Layer 4 of a small transformer language model trained on English Wikipedia (10 layers, counted from 0, width 128).
Take only the direct path to the model's output, skipping the later layers: a vector added to the residual stream pushes a token's score in proportion to its dot product with that token's output vector.

Output vectors of the tokens that the questions are about. A number n stands for (n - 500) times 0.0022.
" research": 420 311 376 372 625 276 362 673 276 504 354 626 641 472 504 497 560 643 741 688 482 563 405 387 516 450 177 514 255 666 442 451 554 409 474 527 410 772 248 451 435 809 492 380 447 326 544 703 393 616 409 451 361 524 439 603 484 481 476 482 484 522 713 588 637 560 489 456 759 627 372 385 651 452 332 550 583 590 722 467 521 412 535 463 437 436 318 573 727 444 452 373 562 711 579 303 374 494 399 210 408 400 570 530 527 482 423 438 540 511 504 383 561 616 649 760 454 657 524 589 507 530 609 508 500 650 187 429
" Pro": 520 341 575 612 603 567 458 483 421 480 530 500 683 361 489 547 613 408 363 478 498 458 517 563 247 458 628 599 497 599 571 600 359 297 301 615 525 454 559 586 509 393 595 560 403 425 471 539 454 563 427 604 516 541 420 586 503 503 483 425 313 475 622 600 618 430 493 509 528 469 493 536 412 392 387 540 588 442 640 465 443 381 448 538 495 557 544 568 474 478 438 412 395 634 548 521 495 366 523 300 412 529 511 457 550 436 578 551 391 485 403 443 645 459 397 510 483 564 452 453 467 534 462 439 497 562 458 553
".": 561 635 503 390 418 676 537 246 365 350 603 561 565 525 330 636 656 422 413 454 671 444 613 467 529 373 500 500 625 472 541 651 700 513 416 344 423 650 564 660 315 512 559 390 597 571 432 351 511 287 528 804 522 656 761 525 521 315 508 516 525 510 456 617 518 581 513 533 365 542 618 544 452 333 551 366 429 517 350 440 445 357 510 700 542 383 406 534 591 556 840 365 507 479 534 458 531 642 513 571 500 309 695 426 401 302 356 465 456 469 368 350 611 504 453 528 511 449 545 385 517 575 353 496 683 307 576 634
" born": 403 480 578 311 558 440 339 732 447 421 313 460 267 532 809 396 252 485 588 678 318 574 414 408 462 314 307 349 314 398 559 570 458 443 457 629 509 607 417 465 191 776 655 522 282 373 347 496 427 645 488 439 451 489 357 371 255 438 462 263 270 770 425 457 584 340 407 690 308 601 374 304 398 561 241 362 614 564 594 563 456 679 395 360 482 559 254 726 326 450 626 588 391 787 359 775 216 518 291 899 587 96 761 540 390 521 388 627 608 687 375 385 403 339 520 637 442 558 546 664 534 677 613 568 559 368 464 461
"ering": 237 431 473 387 509 464 424 860 454 576 532 657 604 517 382 322 694 489 568 684 535 348 517 682 638 414 395 630 683 462 331 517 622 879 381 261 437 796 414 477 568 692 425 224 368 409 386 675 443 572 492 582 256 112 468 655 204 431 512 536 471 414 487 361 633 865 741 479 714 516 263 523 524 722 250 346 636 372 659 618 628 579 297 364 372 377 642 554 614 480 500 283 298 250 532 471 310 500 432 174 335 444 90 280 488 496 309 404 656 537 482 460 308 578 272 560 636 570 733 429 524 556 697 524 337 576 467 278
"ence": 402 556 511 852 559 448 687 744 679 505 496 379 623 321 385 547 733 628 496 505 598 714 351 509 616 411 544 496 473 551 363 646 568 754 543 653 487 654 738 336 352 468 505 518 367 477 235 402 626 737 430 509 295 316 711 588 397 388 475 679 576 610 471 341 718 603 304 568 631 649 500 554 403 651 559 452 650 639 611 609 407 518 179 588 514 355 629 329 597 441 841 505 858 459 229 736 292 312 614 495 385 386 398 424 373 604 350 675 664 504 592 699 120 728 448 643 456 364 690 487 319 490 515 660 431 771 354 219
" ref": 505 420 519 361 529 300 420 500 492 460 548 561 450 455 481 531 515 390 441 445 441 497 411 459 570 489 461 568 407 389 503 505 379 647 413 435 411 594 403 467 417 642 361 495 469 441 559 498 363 588 540 316 619 590 467 679 524 541 458 417 421 292 471 408 437 543 557 500 559 398 390 542 483 372 328 516 594 666 470 469 561 578 442 602 559 604 436 540 569 550 452 454 516 471 472 497 353 471 482 392 496 527 396 720 472 399 458 517 450 440 631 365 583 565 718 587 526 458 460 480 507 411 553 500 669 568 479 654
" there": 466 399 533 555 702 431 500 548 568 316 682 667 321 541 647 419 317 439 419 754 618 537 428 416 682 349 472 485 440 463 650 603 581 442 497 618 452 635 579 532 426 866 482 436 440 448 391 531 527 346 703 497 285 459 541 601 449 438 464 456 459 487 424 370 465 494 668 439 408 420 378 536 659 401 602 387 659 668 411 514 535 464 457 600 591 558 455 381 490 506 516 404 420 721 594 527 315 592 414 531 556 521 500 565 399 518 437 581 560 507 525 381 458 910 564 354 464 489 578 396 466 580 597 554 532 633 251 374
" Preceded": 322 363 353 601 849 521 628 723 521 823 312 285 614 678 654 213 474 309 663 769 454 704 313 652 591 365 500 319 685 323 489 500 232 373 388 814 584 355 494 537 403 538 692 332 131 419 444 383 101 674 505 342 456 282 188 495 561 405 424 598 528 724 475 618 610 533 576 334 517 537 363 463 493 455 366 468 480 582 806 629 414 800 473 442 165 565 18 471 571 236 443 617 277 440 558 654 270 474 693 483 342 555 523 569 713 238 457 520 468 708 805 490 442 295 396 614 430 806 709 871 837 412 430 641 447 716 716 523
"int": 438 483 573 633 468 470 245 569 610 669 519 497 327 618 463 604 620 197 323 552 420 595 429 447 500 660 425 554 566 568 325 496 496 618 650 561 331 396 319 560 470 482 496 462 440 585 438 562 421 754 413 568 503 320 491 675 512 637 492 452 371 605 418 286 538 537 475 408 764 671 613 569 524 717 696 276 540 547 777 660 414 423 418 662 398 279 533 583 555 397 597 664 504 394 504 496 701 494 691 564 312 518 637 336 632 376 280 427 354 408 362 666 675 526 821 582 525 454 413 589 526 725 585 583 487 454 186 576

Output weights of attention head 1. The head adds the sum of these rows, row i times number i of z. A number n stands for (n - 500) times 0.0013.
o0: 504 325 522 555 600 290 366 491 286 345 647 496 579 425 485 634 398 431 579 558 383 368 468 558 513 425 573 482 360 504 558 505 406 550 488 367 423 655 469 416 354 417 463 795 550 417 386 532 339 433 642 366 477 245 526 505 495 481 420 532 593 571 556 562 468 88 556 589 292 428 510 503 357 508 594 545 481 556 783 403 424 456 474 570 538 412 342 582 479 464 232 340 227 394 459 459 433 555 451 480 560 368 685 601 637 382 507 609 708 548 505 381 586 563 385 504 759 385 358 484 480 535 653 588 451 495 461 421
o1: 669 350 665 663 523 508 218 532 392 577 376 615 582 553 527 317 390 534 595 576 562 442 677 545 405 322 463 416 510 431 552 432 286 631 309 459 520 495 503 627 330 487 451 369 365 692 205 646 526 404 626 617 434 535 492 434 492 362 595 456 508 412 555 602 470 232 555 400 389 514 535 589 454 494 670 606 589 558 480 651 598 467 278 586 379 560 560 545 653 493 504 382 483 366 732 507 651 437 355 533 621 514 436 521 216 636 426 640 542 451 606 393 445 480 532 440 493 424 493 595 368 660 367 464 497 440 525 396
o2: 413 510 352 399 484 328 657 423 574 443 607 613 417 408 476 665 487 416 592 227 755 548 511 527 660 629 594 383 490 507 402 406 571 599 565 478 392 497 420 432 451 319 425 384 472 622 771 620 578 420 519 599 404 440 489 682 443 413 441 656 547 556 706 549 543 395 547 519 357 245 782 693 361 472 533 255 635 752 440 130 584 604 547 633 300 614 554 820 639 542 585 347 378 657 574 528 467 502 582 302 465 331 517 715 469 537 686 443 429 472 288 740 460 592 647 465 541 819 586 546 491 548 556 708 513 560 450 580
o3: 445 464 373 445 550 487 385 390 576 578 414 546 327 641 345 483 564 624 576 355 545 406 764 446 378 410 431 547 671 610 456 477 405 495 603 481 330 576 348 632 587 542 386 597 543 399 534 499 593 502 693 695 343 588 627 611 506 409 316 740 468 439 533 523 609 379 435 532 549 358 512 456 483 508 701 502 513 591 655 735 445 414 493 491 330 524 681 404 592 360 644 574 598 256 465 396 566 241 509 520 665 319 433 618 555 542 437 439 493 545 465 618 547 551 504 396 567 532 494 436 456 512 438 571 180 427 493 606
o4: 338 453 383 605 482 410 326 512 397 750 606 497 466 583 471 378 549 485 527 320 612 547 728 329 434 478 680 573 538 545 519 665 377 482 441 538 579 381 456 658 662 618 593 398 692 639 493 574 538 707 400 433 369 704 622 756 503 359 402 486 393 454 525 465 462 568 518 548 510 332 534 504 509 416 513 532 552 604 446 407 415 671 707 622 455 408 564 603 534 454 339 578 424 720 539 416 615 261 529 450 458 568 516 440 367 338 491 379 545 404 706 364 610 456 388 750 422 583 659 554 728 491 526 555 609 283 493 593
o5: 344 499 538 484 534 525 614 644 359 336 691 557 591 456 581 478 614 316 507 529 334 559 196 432 382 465 596 259 515 452 740 503 675 503 438 283 582 390 524 402 597 727 486 324 575 519 409 608 665 313 289 564 800 387 508 386 434 600 536 477 600 555 384 384 243 658 705 503 512 643 435 384 530 521 516 350 699 479 330 414 451 562 448 592 510 506 487 571 634 567 391 428 487 449 580 399 492 614 489 398 655 452 603 354 579 368 301 391 571 612 473 513 506 478 527 536 527 469 513 616 562 605 241 589 180 472 518 353
o6: 512 545 562 486 573 556 307 352 452 484 593 464 444 370 462 515 589 571 571 383 468 526 452 438 478 535 333 391 575 467 497 382 557 391 528 601 455 515 733 501 371 303 499 507 634 524 682 322 592 518 557 559 538 555 475 416 248 566 469 514 461 476 525 365 701 389 567 551 522 539 606 391 577 560 416 578 695 411 380 661 350 407 451 656 596 669 475 448 483 611 389 432 629 544 579 434 497 509 607 529 495 452 408 455 364 575 472 375 548 502 562 570 377 691 511 420 698 343 530 351 396 336 566 639 299 459 461 613
o7: 588 405 609 306 450 614 370 622 730 597 550 400 566 654 537 513 448 609 685 509 459 442 611 679 492 394 425 556 611 495 490 517 644 502 667 292 710 712 512 331 539 462 657 458 504 433 645 460 811 387 501 490 482 423 545 486 527 655 648 559 655 530 400 667 388 529 379 490 605 584 398 532 418 541 348 597 483 504 443 407 434 579 402 571 417 593 434 315 557 562 683 449 605 487 363 361 440 507 597 663 509 537 563 539 461 539 305 342 652 584 272 674 475 697 450 513 440 260 650 652 486 383 260 483 548 552 361 398
o8: 437 552 579 522 423 498 360 438 672 481 444 412 611 647 621 657 530 442 664 558 378 469 612 170 423 367 284 407 446 473 591 537 734 571 623 297 393 574 480 341 431 483 536 757 360 579 455 387 554 526 426 254 532 373 645 567 494 460 704 341 667 540 334 439 586 671 482 529 484 730 544 444 568 471 386 590 621 521 654 618 272 426 354 383 268 371 396 585 528 370 345 606 526 442 434 529 376 460 619 559 546 446 782 559 573 395 319 512 635 505 363 699 697 516 535 596 514 540 549 421 388 478 447 379 744 630 357 577
o9: 284 657 546 385 920 610 572 702 499 416 660 421 553 598 546 279 537 654 463 549 382 517 543 322 365 525 453 484 420 696 406 598 609 582 533 448 533 443 781 549 582 685 423 462 571 234 504 647 695 348 394 421 560 566 694 293 429 555 475 462 587 658 526 426 511 745 307 332 558 419 154 427 511 567 453 507 363 502 467 583 581 321 326 313 366 578 480 398 540 428 486 500 707 442 309 646 656 723 599 562 380 616 446 483 682 438 343 384 583 468 607 460 503 509 452 495 458 452 656 463 393 448 389 325 369 351 464 418
o10: 505 231 552 587 249 397 527 476 458 555 424 411 472 561 520 477 586 300 343 583 386 483 538 347 603 418 416 603 596 556 490 454 401 578 436 751 320 678 445 489 536 318 618 492 594 430 561 560 434 476 507 677 728 576 609 580 570 625 404 410 569 493 472 466 555 262 558 614 213 552 442 245 422 471 262 560 534 518 531 401 547 492 486 413 477 556 488 566 398 573 459 394 506 572 635 373 637 562 657 175 442 532 392 451 579 513 635 586 417 618 534 473 274 298 385 334 415 606 642 600 354 566 415 464 319 469 453 400
o11: 372 499 664 568 255 407 457 597 605 578 414 616 522 490 558 675 600 449 455 572 433 666 522 516 290 765 467 604 521 546 541 637 635 391 347 586 444 544 574 428 514 495 522 370 532 567 469 669 541 310 462 399 371 628 517 632 695 539 542 164 525 384 654 397 461 522 380 586 422 649 445 466 733 463 619 452 660 416 399 424 331 461 358 546 677 603 812 418 500 546 697 728 467 519 502 321 587 492 580 453 546 637 455 337 646 392 387 470 356 458 357 391 323 512 602 405 744 462 680 574 567 530 441 354 646 384 486 639
o12: 599 756 500 498 430 830 465 448 533 313 586 615 839 408 570 538 781 542 444 628 603 660 534 570 441 554 181 442 789 616 654 522 770 501 727 378 628 683 684 360 517 508 647 605 611 718 380 519 618 502 489 286 502 388 642 454 561 425 468 521 574 313 488 250 483 552 359 585 623 588 486 590 564 305 503 439 505 363 318 326 357 484 648 568 469 616 631 365 462 245 543 427 564 624 460 543 463 792 477 398 456 334 467 595 631 527 342 317 458 478 474 606 619 549 713 486 677 355 647 596 528 414 465 499 598 441 663 429
o13: 326 396 453 464 486 477 466 573 563 384 508 497 504 326 623 522 659 495 418 624 462 257 266 604 486 405 540 381 486 399 619 453 489 506 535 555 225 637 395 288 478 544 534 609 384 340 371 415 505 364 622 437 366 550 461 627 503 457 449 419 477 500 405 338 438 453 371 601 560 562 411 570 644 508 473 523 517 672 730 484 339 461 695 502 507 381 595 434 393 189 623 562 577 450 496 439 703 437 525 467 632 376 624 696 461 280 490 503 547 604 673 289 500 418 583 533 556 480 282 493 550 490 381 499 530 483 665 508
o14: 246 637 602 562 529 225 413 528 348 370 638 339 423 473 659 442 423 290 232 466 468 521 322 621 538 705 348 361 484 298 581 388 847 435 561 459 676 439 582 385 418 489 442 477 354 378 439 357 696 429 502 510 489 420 689 598 407 528 336 595 537 610 266 294 441 541 534 538 557 693 326 520 504 426 339 638 646 433 366 399 552 470 540 429 441 746 500 457 689 286 603 562 440 595 410 433 561 541 363 549 429 478 457 667 665 485 336 641 607 547 468 559 700 659 682 615 632 430 529 569 530 537 758 621 481 363 445 547
o15: 392 418 349 658 612 583 621 469 561 487 411 392 496 556 582 416 601 371 636 500 358 463 545 135 574 476 532 556 485 464 635 433 575 420 622 523 374 424 531 457 527 580 452 511 676 460 360 474 416 516 612 362 391 551 612 530 565 378 461 392 518 485 534 401 493 245 411 615 396 391 443 640 560 458 402 624 339 193 383 680 437 301 439 361 490 595 412 517 637 500 412 497 442 454 452 511 799 435 424 185 788 417 500 495 459 503 458 662 561 702 416 539 437 568 602 424 447 443 512 406 502 501 750 668 379 473 403 520
o16: 429 418 767 477 499 739 506 550 420 490 417 601 550 481 512 418 366 348 465 590 529 543 405 449 483 652 480 461 574 423 601 487 645 461 564 688 446 609 496 364 521 624 593 512 619 647 565 641 461 398 450 546 371 404 626 513 758 662 393 617 491 545 518 317 491 401 596 517 576 597 364 462 456 515 790 457 596 477 512 448 428 620 448 696 509 381 516 300 717 440 380 486 501 476 445 466 405 729 415 580 446 496 528 569 371 560 460 458 444 685 386 471 494 459 536 628 513 625 594 504 443 581 363 611 580 416 608 506
o17: 385 454 596 528 431 644 318 466 529 346 447 543 603 587 693 608 380 470 528 461 493 538 513 549 446 670 440 386 566 587 527 666 556 515 625 628 373 548 662 523 519 544 598 416 483 494 374 536 530 507 426 459 546 557 551 473 449 542 537 488 444 500 610 566 392 464 360 692 608 698 395 589 535 533 399 584 387 466 558 477 509 666 485 518 479 400 508 554 688 272 725 614 541 330 463 465 406 560 576 600 563 468 349 416 296 598 365 593 418 153 486 501 572 326 522 581 611 464 534 498 498 423 423 604 640 595 440 392
o18: 411 297 406 410 574 678 743 572 643 500 595 523 502 463 472 358 500 609 579 528 420 543 365 480 448 533 485 646 632 430 511 422 539 404 471 558 265 474 502 572 545 495 390 422 563 602 532 634 582 644 418 352 453 659 450 394 624 562 655 590 588 408 655 492 543 478 515 408 589 677 554 554 614 541 579 623 534 505 398 531 347 592 583 412 453 558 353 493 251 357 644 457 500 544 498 273 565 547 486 320 596 662 642 549 309 772 516 376 451 435 495 293 574 558 589 452 368 398 471 419 491 433 542 550 558 713 478 424
o19: 682 307 573 609 521 444 463 446 485 562 376 488 589 215 420 461 575 395 503 335 705 277 513 491 578 398 562 581 331 442 343 348 441 476 445 628 541 605 510 484 341 354 315 615 655 541 547 381 260 252 593 666 561 483 429 598 593 662 581 428 461 387 420 522 535 520 664 457 381 551 626 505 464 651 498 276 575 590 495 541 467 607 656 630 512 517 510 563 347 644 502 498 386 668 500 450 507 597 568 298 458 472 447 572 402 458 550 555 637 556 653 455 663 442 566 486 616 593 340 398 409 440 591 597 646 666 672 472
o20: 666 435 341 352 339 367 538 538 378 575 375 403 567 413 443 484 524 493 456 416 640 627 617 575 531 435 640 568 365 593 405 412 282 626 590 352 538 559 558 554 690 258 429 551 479 639 588 357 484 763 545 590 343 565 341 487 460 542 664 524 565 606 653 466 490 491 441 566 408 512 387 461 573 600 564 450 406 449 615 618 650 526 605 547 495 208 515 543 381 371 401 513 644 415 501 457 677 461 359 406 505 544 506 395 422 368 432 524 690 434 600 563 374 553 112 580 361 345 569 476 452 484 447 401 287 582 454 591
o21: 637 497 429 559 641 465 532 381 397 512 535 476 643 634 556 478 518 507 379 615 459 662 625 430 264 540 430 555 495 308 490 488 458 749 549 270 393 550 184 537 414 578 486 523 454 639 498 478 543 545 425 609 508 479 626 508 398 640 427 478 631 565 652 405 459 548 606 570 30 530 658 469 554 453 514 396 525 412 587 458 386 555 600 570 685 512 283 407 482 599 405 559 447 436 449 436 476 403 309 575 525 550 489 544 557 545 519 350 535 685 546 334 650 690 678 566 659 294 425 557 714 585 553 576 336 359 640 504
o22: 394 493 497 546 418 480 684 528 424 536 621 564 571 640 589 587 666 507 378 547 349 751 494 579 442 646 622 438 712 494 443 691 922 632 421 226 610 418 610 536 678 337 413 519 774 425 426 499 447 530 655 477 662 561 552 484 683 471 278 671 456 457 286 446 402 512 487 475 462 400 481 558 367 350 242 445 435 527 201 223 470 430 470 566 456 433 600 231 370 646 401 485 483 598 610 485 591 511 377 711 459 390 722 600 681 428 476 632 445 344 402 490 702 551 639 655 675 505 596 491 472 518 744 461 736 349 547 541
o23: 637 440 573 687 607 462 567 119 608 677 468 551 550 368 428 415 389 555 383 495 325 389 569 510 347 630 698 503 530 525 431 521 520 520 389 635 739 349 335 648 756 543 189 696 417 514 612 482 267 442 478 604 667 578 534 358 497 633 483 331 522 603 410 656 580 451 468 567 468 488 462 583 401 591 439 381 372 271 476 606 664 477 520 174 578 642 373 489 319 610 370 670 514 413 471 472 668 577 512 322 632 511 617 382 516 487 645 561 304 454 432 543 643 238 619 563 553 528 482 627 548 611 521 560 456 327 447 689
o24: 533 492 226 506 514 462 699 375 438 474 487 280 366 681 322 743 508 521 661 454 671 431 753 436 510 510 711 649 527 548 537 502 342 521 591 339 486 568 438 493 689 464 530 682 433 499 690 396 503 511 448 581 440 428 536 538 494 321 449 450 382 563 506 654 510 596 396 487 483 328 564 499 365 477 391 412 473 633 487 458 470 572 452 558 582 458 450 547 520 526 316 334 473 566 669 330 491 365 448 558 662 125 507 401 449 594 583 562 616 440 464 561 411 441 491 599 335 542 453 566 411 306 529 432 601 539 390 353
o25: 445 489 635 549 412 482 681 513 664 589 548 554 493 567 453 478 314 420 576 528 481 491 340 335 514 628 538 497 742 456 419 490 593 430 623 770 542 558 449 379 636 461 599 376 638 617 493 453 369 184 267 645 415 465 737 536 482 513 329 395 660 657 436 337 501 530 461 368 338 678 429 381 704 428 436 567 446 358 302 637 368 517 492 308 444 689 521 398 603 580 701 484 509 342 402 409 618 436 353 347 428 462 511 644 498 599 480 480 581 591 398 572 586 531 602 522 698 482 415 418 482 548 423 349 404 256 535 411
o26: 478 509 644 380 300 329 395 423 350 397 561 512 716 571 537 604 483 533 289 486 548 450 467 436 402 285 414 486 514 413 577 359 402 561 638 545 497 597 325 495 577 576 495 394 553 645 482 579 460 660 457 368 424 460 460 706 522 581 545 608 438 346 398 692 515 754 236 697 624 386 517 643 554 373 536 702 532 513 390 267 422 551 555 475 408 553 503 595 574 596 569 483 455 500 378 343 393 346 486 565 560 474 441 573 664 428 648 346 472 406 479 332 630 376 443 808 540 353 484 509 576 604 428 456 579 590 436 455
o27: 465 491 449 417 506 533 520 728 427 449 622 464 455 596 463 520 569 454 588 431 459 613 484 626 633 650 517 542 368 454 556 529 539 473 352 450 644 746 713 318 511 313 561 337 552 538 593 560 418 354 334 719 565 595 530 722 478 519 350 680 440 484 547 551 595 632 511 633 729 651 487 378 491 522 332 450 444 650 598 398 628 381 549 509 647 474 305 519 584 274 770 418 402 532 476 545 302 640 548 298 316 537 571 567 548 412 413 620 526 515 464 488 622 435 461 458 331 613 673 514 393 392 597 533 430 590 576 623
o28: 398 365 449 551 610 480 355 419 377 382 320 737 545 450 520 538 267 481 656 643 638 382 422 429 495 528 448 592 685 449 582 456 412 566 345 439 379 679 551 594 327 555 446 651 560 405 286 393 363 623 449 392 389 617 428 421 388 490 493 289 315 542 230 690 455 517 521 399 644 594 459 370 637 563 711 515 361 402 715 717 368 606 627 399 482 391 341 474 462 564 505 486 369 355 601 515 635 558 268 427 505 424 507 402 435 445 572 433 344 693 572 647 483 650 532 513 571 603 556 514 398 530 400 312 453 695 474 438
o29: 611 395 475 420 542 594 580 424 447 373 429 532 683 652 432 381 481 473 683 461 459 342 605 457 434 647 362 650 595 386 424 534 594 376 530 354 496 662 771 538 626 610 451 504 385 513 427 442 479 448 498 434 580 585 414 441 467 579 434 537 579 562 582 514 278 558 359 316 648 727 278 476 383 471 431 505 444 436 683 217 478 800 606 417 748 712 472 530 524 406 348 436 703 427 615 295 670 628 553 695 564 747 431 493 500 434 516 532 685 418 543 511 519 581 444 582 429 338 429 640 294 448 474 323 449 612 377 471
o30: 517 325 314 411 454 390 523 684 682 671 325 285 325 531 469 341 478 418 387 434 486 427 574 398 555 461 521 560 595 596 738 576 408 362 502 468 469 415 573 746 610 418 553 507 511 485 465 502 410 379 487 644 490 428 644 435 474 514 446 513 346 463 747 682 534 440 338 617 641 573 421 372 490 491 471 562 493 482 483 691 527 688 549 371 444 460 232 487 405 378 446 625 469 671 514 620 726 510 407 427 548 461 402 479 410 609 538 444 700 540 696 701 611 407 403 572 590 408 659 480 494 412 475 656 561 573 511 579
o31: 323 555 536 711 504 548 350 507 518 278 772 487 441 514 557 456 457 420 635 304 455 495 412 575 553 313 469 596 535 375 137 580 650 637 460 579 452 423 463 531 458 484 335 485 471 443 494 288 576 316 503 433 753 492 615 426 449 600 578 488 550 600 445 484 477 451 661 313 449 405 337 458 580 579 502 590 329 589 358 643 532 330 477 550 540 664 597 501 592 682 418 407 312 557 444 469 428 537 429 569 343 445 365 482 359 399 364 511 498 555 438 567 561 794 407 481 534 605 552 562 406 355 322 486 370 455 518 359

Each question shows a token from some text and the vector z that the head gathered there. A number n stands for (n - 500) times 0.0044.

".": 468 398 408 500 446 488 409 445 458 478 606 547 472 554 544 518 490 476 497 527 445 474 479 409 441 437 504 494 486 486 451 399
Pushed up most: " Preceded"

"ost": 576 524 431 607 637 647 604 289 558 435 446 552 465 499 545 394 447 619 586 388 506 459 437 459 574 456 493 577 386 723 275 625
Pushed up most: " research"

"0": 511 556 510 425 492 501 623 458 480 556 565 631 452 462 485 499 522 465 421 565 488 451 500 509 413 372 494 486 508 476 495 519
Pushed up most: " Pro"

" t": 460 554 465 511 398 576 526 553 417 459 521 525 494 541 482 525 596 498 474 575 511 464 588 517 450 474 443 574 519 508 457 492
Which two tokens does it push up most, strongest first? ".", " there"

" f": 390 470 457 459 510 549 473 490 484 487 570 550 489 546 602 522 513 498 438 497 484 532 577 428 497 459 533 505 458 567 388 426
Which two tokens does it push up most, strongest first? " ref", "."

" ": 402 430 481 480 520 499 477 480 453 635 562 630 494 489 561 546 489 531 473 541 649 491 609 490 406 382 330 350 504 611 618 512
Pushed down most: " research"

"-": 475 493 515 429 524 524 523 472 436 527 560 618 557 549 567 477 563 507 503 464 608 493 550 528 469 557 520 447 497 489 659 601
Pushed down most: " research"

"es": 440 498 436 573 467 501 422 414 465 405 494 558 479 443 557 497 449 512 449 523 443 494 571 424 508 412 530 560 463 591 520 429
Which two tokens does it push up most, strongest first? " ref", " Pro"

"un": 454 474 444 531 517 513 465 483 517 462 522 565 447 505 560 488 512 554 474 520 488 460 567 428 421 459 451 542 469 570 468 484
Pushed down most: " Pro"

"ur": 589 539 340 530 593 632 463 371 600 385 498 526 526 382 556 467 386 635 425 453 482 515 585 482 475 482 429 515 519 604 499 405
Which two tokens does it push up most, strongest first? " born", "int"

" Ram": 592 458 483 507 529 484 374 395 548 411 527 494 464 569 489 517 395 508 457 497 511 477 540 432 414 477 408 428 444 529 447 381
Pushed down most: "ering"

"if": 371 441 604 541 465 494 485 445 472 401 479 428 457 511 529 470 450 512 498 488 485 514 580 493 533 399 398 510 521 499 508 420
Pushed down most: "ering"

"ist": 487 515 388 540 464 518 518 446 547 484 537 541 573 484 524 504 541 534 546 456 477 403 495 475 534 474 464 552 481 568 439 424
Which two tokens does it push up most, strongest first? "ence", " research"

",": 433 617 449 529 497 505 467 547 384 460 518 521 495 549 549 552 612 501 507 550 487 481 633 350 458 482 414 574 460 466 504 475
Pushed up most: " there"

" career": 512 553 402 375 595 469 451 516 396 615 632 731 485 616 773 448 572 694 498 512 634 429 407 365 315 621 453 711 517 707 600 505
Pushed up most: "ering"

"ing": 660 427 439 544 560 577 493 501 360 487 496 508 556 517 470 647 558 604 452 526 522 492 659 381 459 499 493 637 473 506 463 465
Pushed up most: "."

"ared": 568 478 444 525 512 578 592 453 626 478 425 500 516 534 470 458 535 587 558 422 372 475 477 504 503 477 582 556 509 598 426 405
Which two tokens does it push up most, strongest first? " research", " born"

" C": 581 434 416 457 506 574 458 463 524 440 522 555 534 458 522 540 524 480 588 440 456 393 533 473 500 481 603 543 583 560 477 523
Pushed up most: " research"

"1": 540 600 517 404 465 534 672 442 515 519 594 649 459 438 415 458 533 453 374 580 465 481 497 532 423 363 545 495 497 425 460 558
Pushed up most: " Pro"

"ed": 454 385 470 590 557 519 476 448 522 452 528 477 468 605 490 469 447 528 468 442 374 420 522 402 361 586 396 545 502 603 440 518
Pushed down most: " Pro"

"2": 474 412 518 489 537 519 455 446 475 451 446 498 503 565 548 475 382 527 463 463 502 477 581 466 442 489 444 484 491 602 445 494
Which three tokens does it push up most, strongest first? " ref", "int", "."

"ort": 654 603 494 569 508 520 474 575 478 462 582 503 551 536 560 493 477 551 472 419 475 422 501 536 498 571 412 658 537 570 399 440
Which two tokens does it push up most, strongest first? "ering", " research"

" g": 281 571 385 390 402 529 385 596 448 571 483 651 443 528 508 517 600 429 481 609 478 397 508 456 524 388 487 521 428 633 472 562
Which three tokens does it push up most, strongest first? "ence", "ering", " there"

"ric": 393 450 391 533 476 520 406 389 450 393 478 558 490 488 532 498 407 533 431 513 500 498 517 426 541 410 563 544 426 554 478 458
Which two tokens does it push up most, strongest first? " ref", " Pro"

"and": 484 498 464 546 575 562 457 406 541 417 469 543 404 386 556 474 503 483 458 546 425 527 604 494 496 352 523 512 518 606 455 387
Pushed up most: " ref"

" K": 472 490 507 476 565 521 387 413 560 395 391 458 439 530 463 507 417 503 442 502 449 635 586 514 548 424 575 564 449 573 493 409
Pushed up most: " ref"

" of": 587 597 457 530 478 528 485 566 462 436 411 486 691 580 429 624 599 548 393 508 492 519 548 470 504 620 482 645 374 544 410 533
Which three tokens does it push up most, strongest first? ".", "ence", " there"

" Sim": 548 501 481 564 565 498 399 367 538 428 452 511 534 456 502 530 465 511 483 444 498 510 612 467 521 420 571 629 551 569 567 508
Which two tokens does it push up most, strongest first? " research", " ref"

"3": 638 667 479 337 444 573 653 441 536 491 642 666 454 369 277 439 522 480 296 573 399 472 464 568 442 278 575 537 492 373 455 557
Which three tokens does it push up most, strongest first? " Pro", " born", " ref"

"a": 481 514 457 510 502 582 494 384 515 440 519 555 453 548 499 557 490 532 445 414 514 528 607 491 425 521 505 532 434 624 622 558
Pushed down most: "ence"

" Mel": 551 450 453 524 458 393 376 465 471 449 461 537 495 512 455 435 448 489 543 418 690 417 475 589 516 521 521 371 445 651 706 393
Pushed up most: " Preceded"

"aus": 425 414 219 416 500 712 379 301 745 494 379 566 161 542 467 446 377 587 315 492 459 618 503 366 476 436 514 566 381 604 625 319
Which three tokens does it push up most, strongest first? " born", " Preceded", "int"

"==\n\n": 502 492 427 450 542 489 479 463 413 545 607 694 466 554 694 512 548 607 517 495 606 415 458 427 394 595 515 597 528 599 566 495
Pushed up most: "ering"

" Ne": 490 517 339 619 466 520 368 342 568 381 457 627 375 353 583 482 434 441 483 523 448 431 544 507 574 396 651 518 459 629 563 423
Which two tokens does it push up most, strongest first? " Pro", " ref"

"ll": 519 458 555 540 501 601 554 399 513 445 457 566 480 480 473 495 520 536 511 380 439 510 642 390 369 439 422 578 504 632 498 511
Pushed up most: " there"

"est": 531 517 445 523 498 493 460 383 474 542 572 535 462 545 498 511 508 487 502 499 566 507 548 478 443 536 481 481 472 601 585 557
Which two tokens does it push up most, strongest first? " Preceded", " Pro"

" b": 474 386 458 538 536 530 531 520 455 511 449 605 519 523 560 505 582 546 514 548 471 420 518 387 468 530 546 493 538 577 461 498
Which two tokens does it push up most, strongest first? "ence", " there"

" Mary": 500 503 482 607 517 534 353 431 535 427 552 541 474 540 550 570 439 555 455 508 493 522 597 546 460 558 398 477 347 560 399 365
Pushed down most: "ering"

"z": 498 454 486 546 543 558 435 420 508 459 447 490 467 484 501 514 500 517 472 483 482 549 673 455 511 457 477 548 476 582 535 467
Which three tokens does it push up most, strongest first? ".", " ref", "int"

"of": 481 570 544 454 578 496 592 545 466 526 529 567 529 471 554 390 539 606 410 494 610 585 573 524 481 479 409 444 464 536 607 475
Which three tokens does it push up most, strongest first? ".", "int", "ence"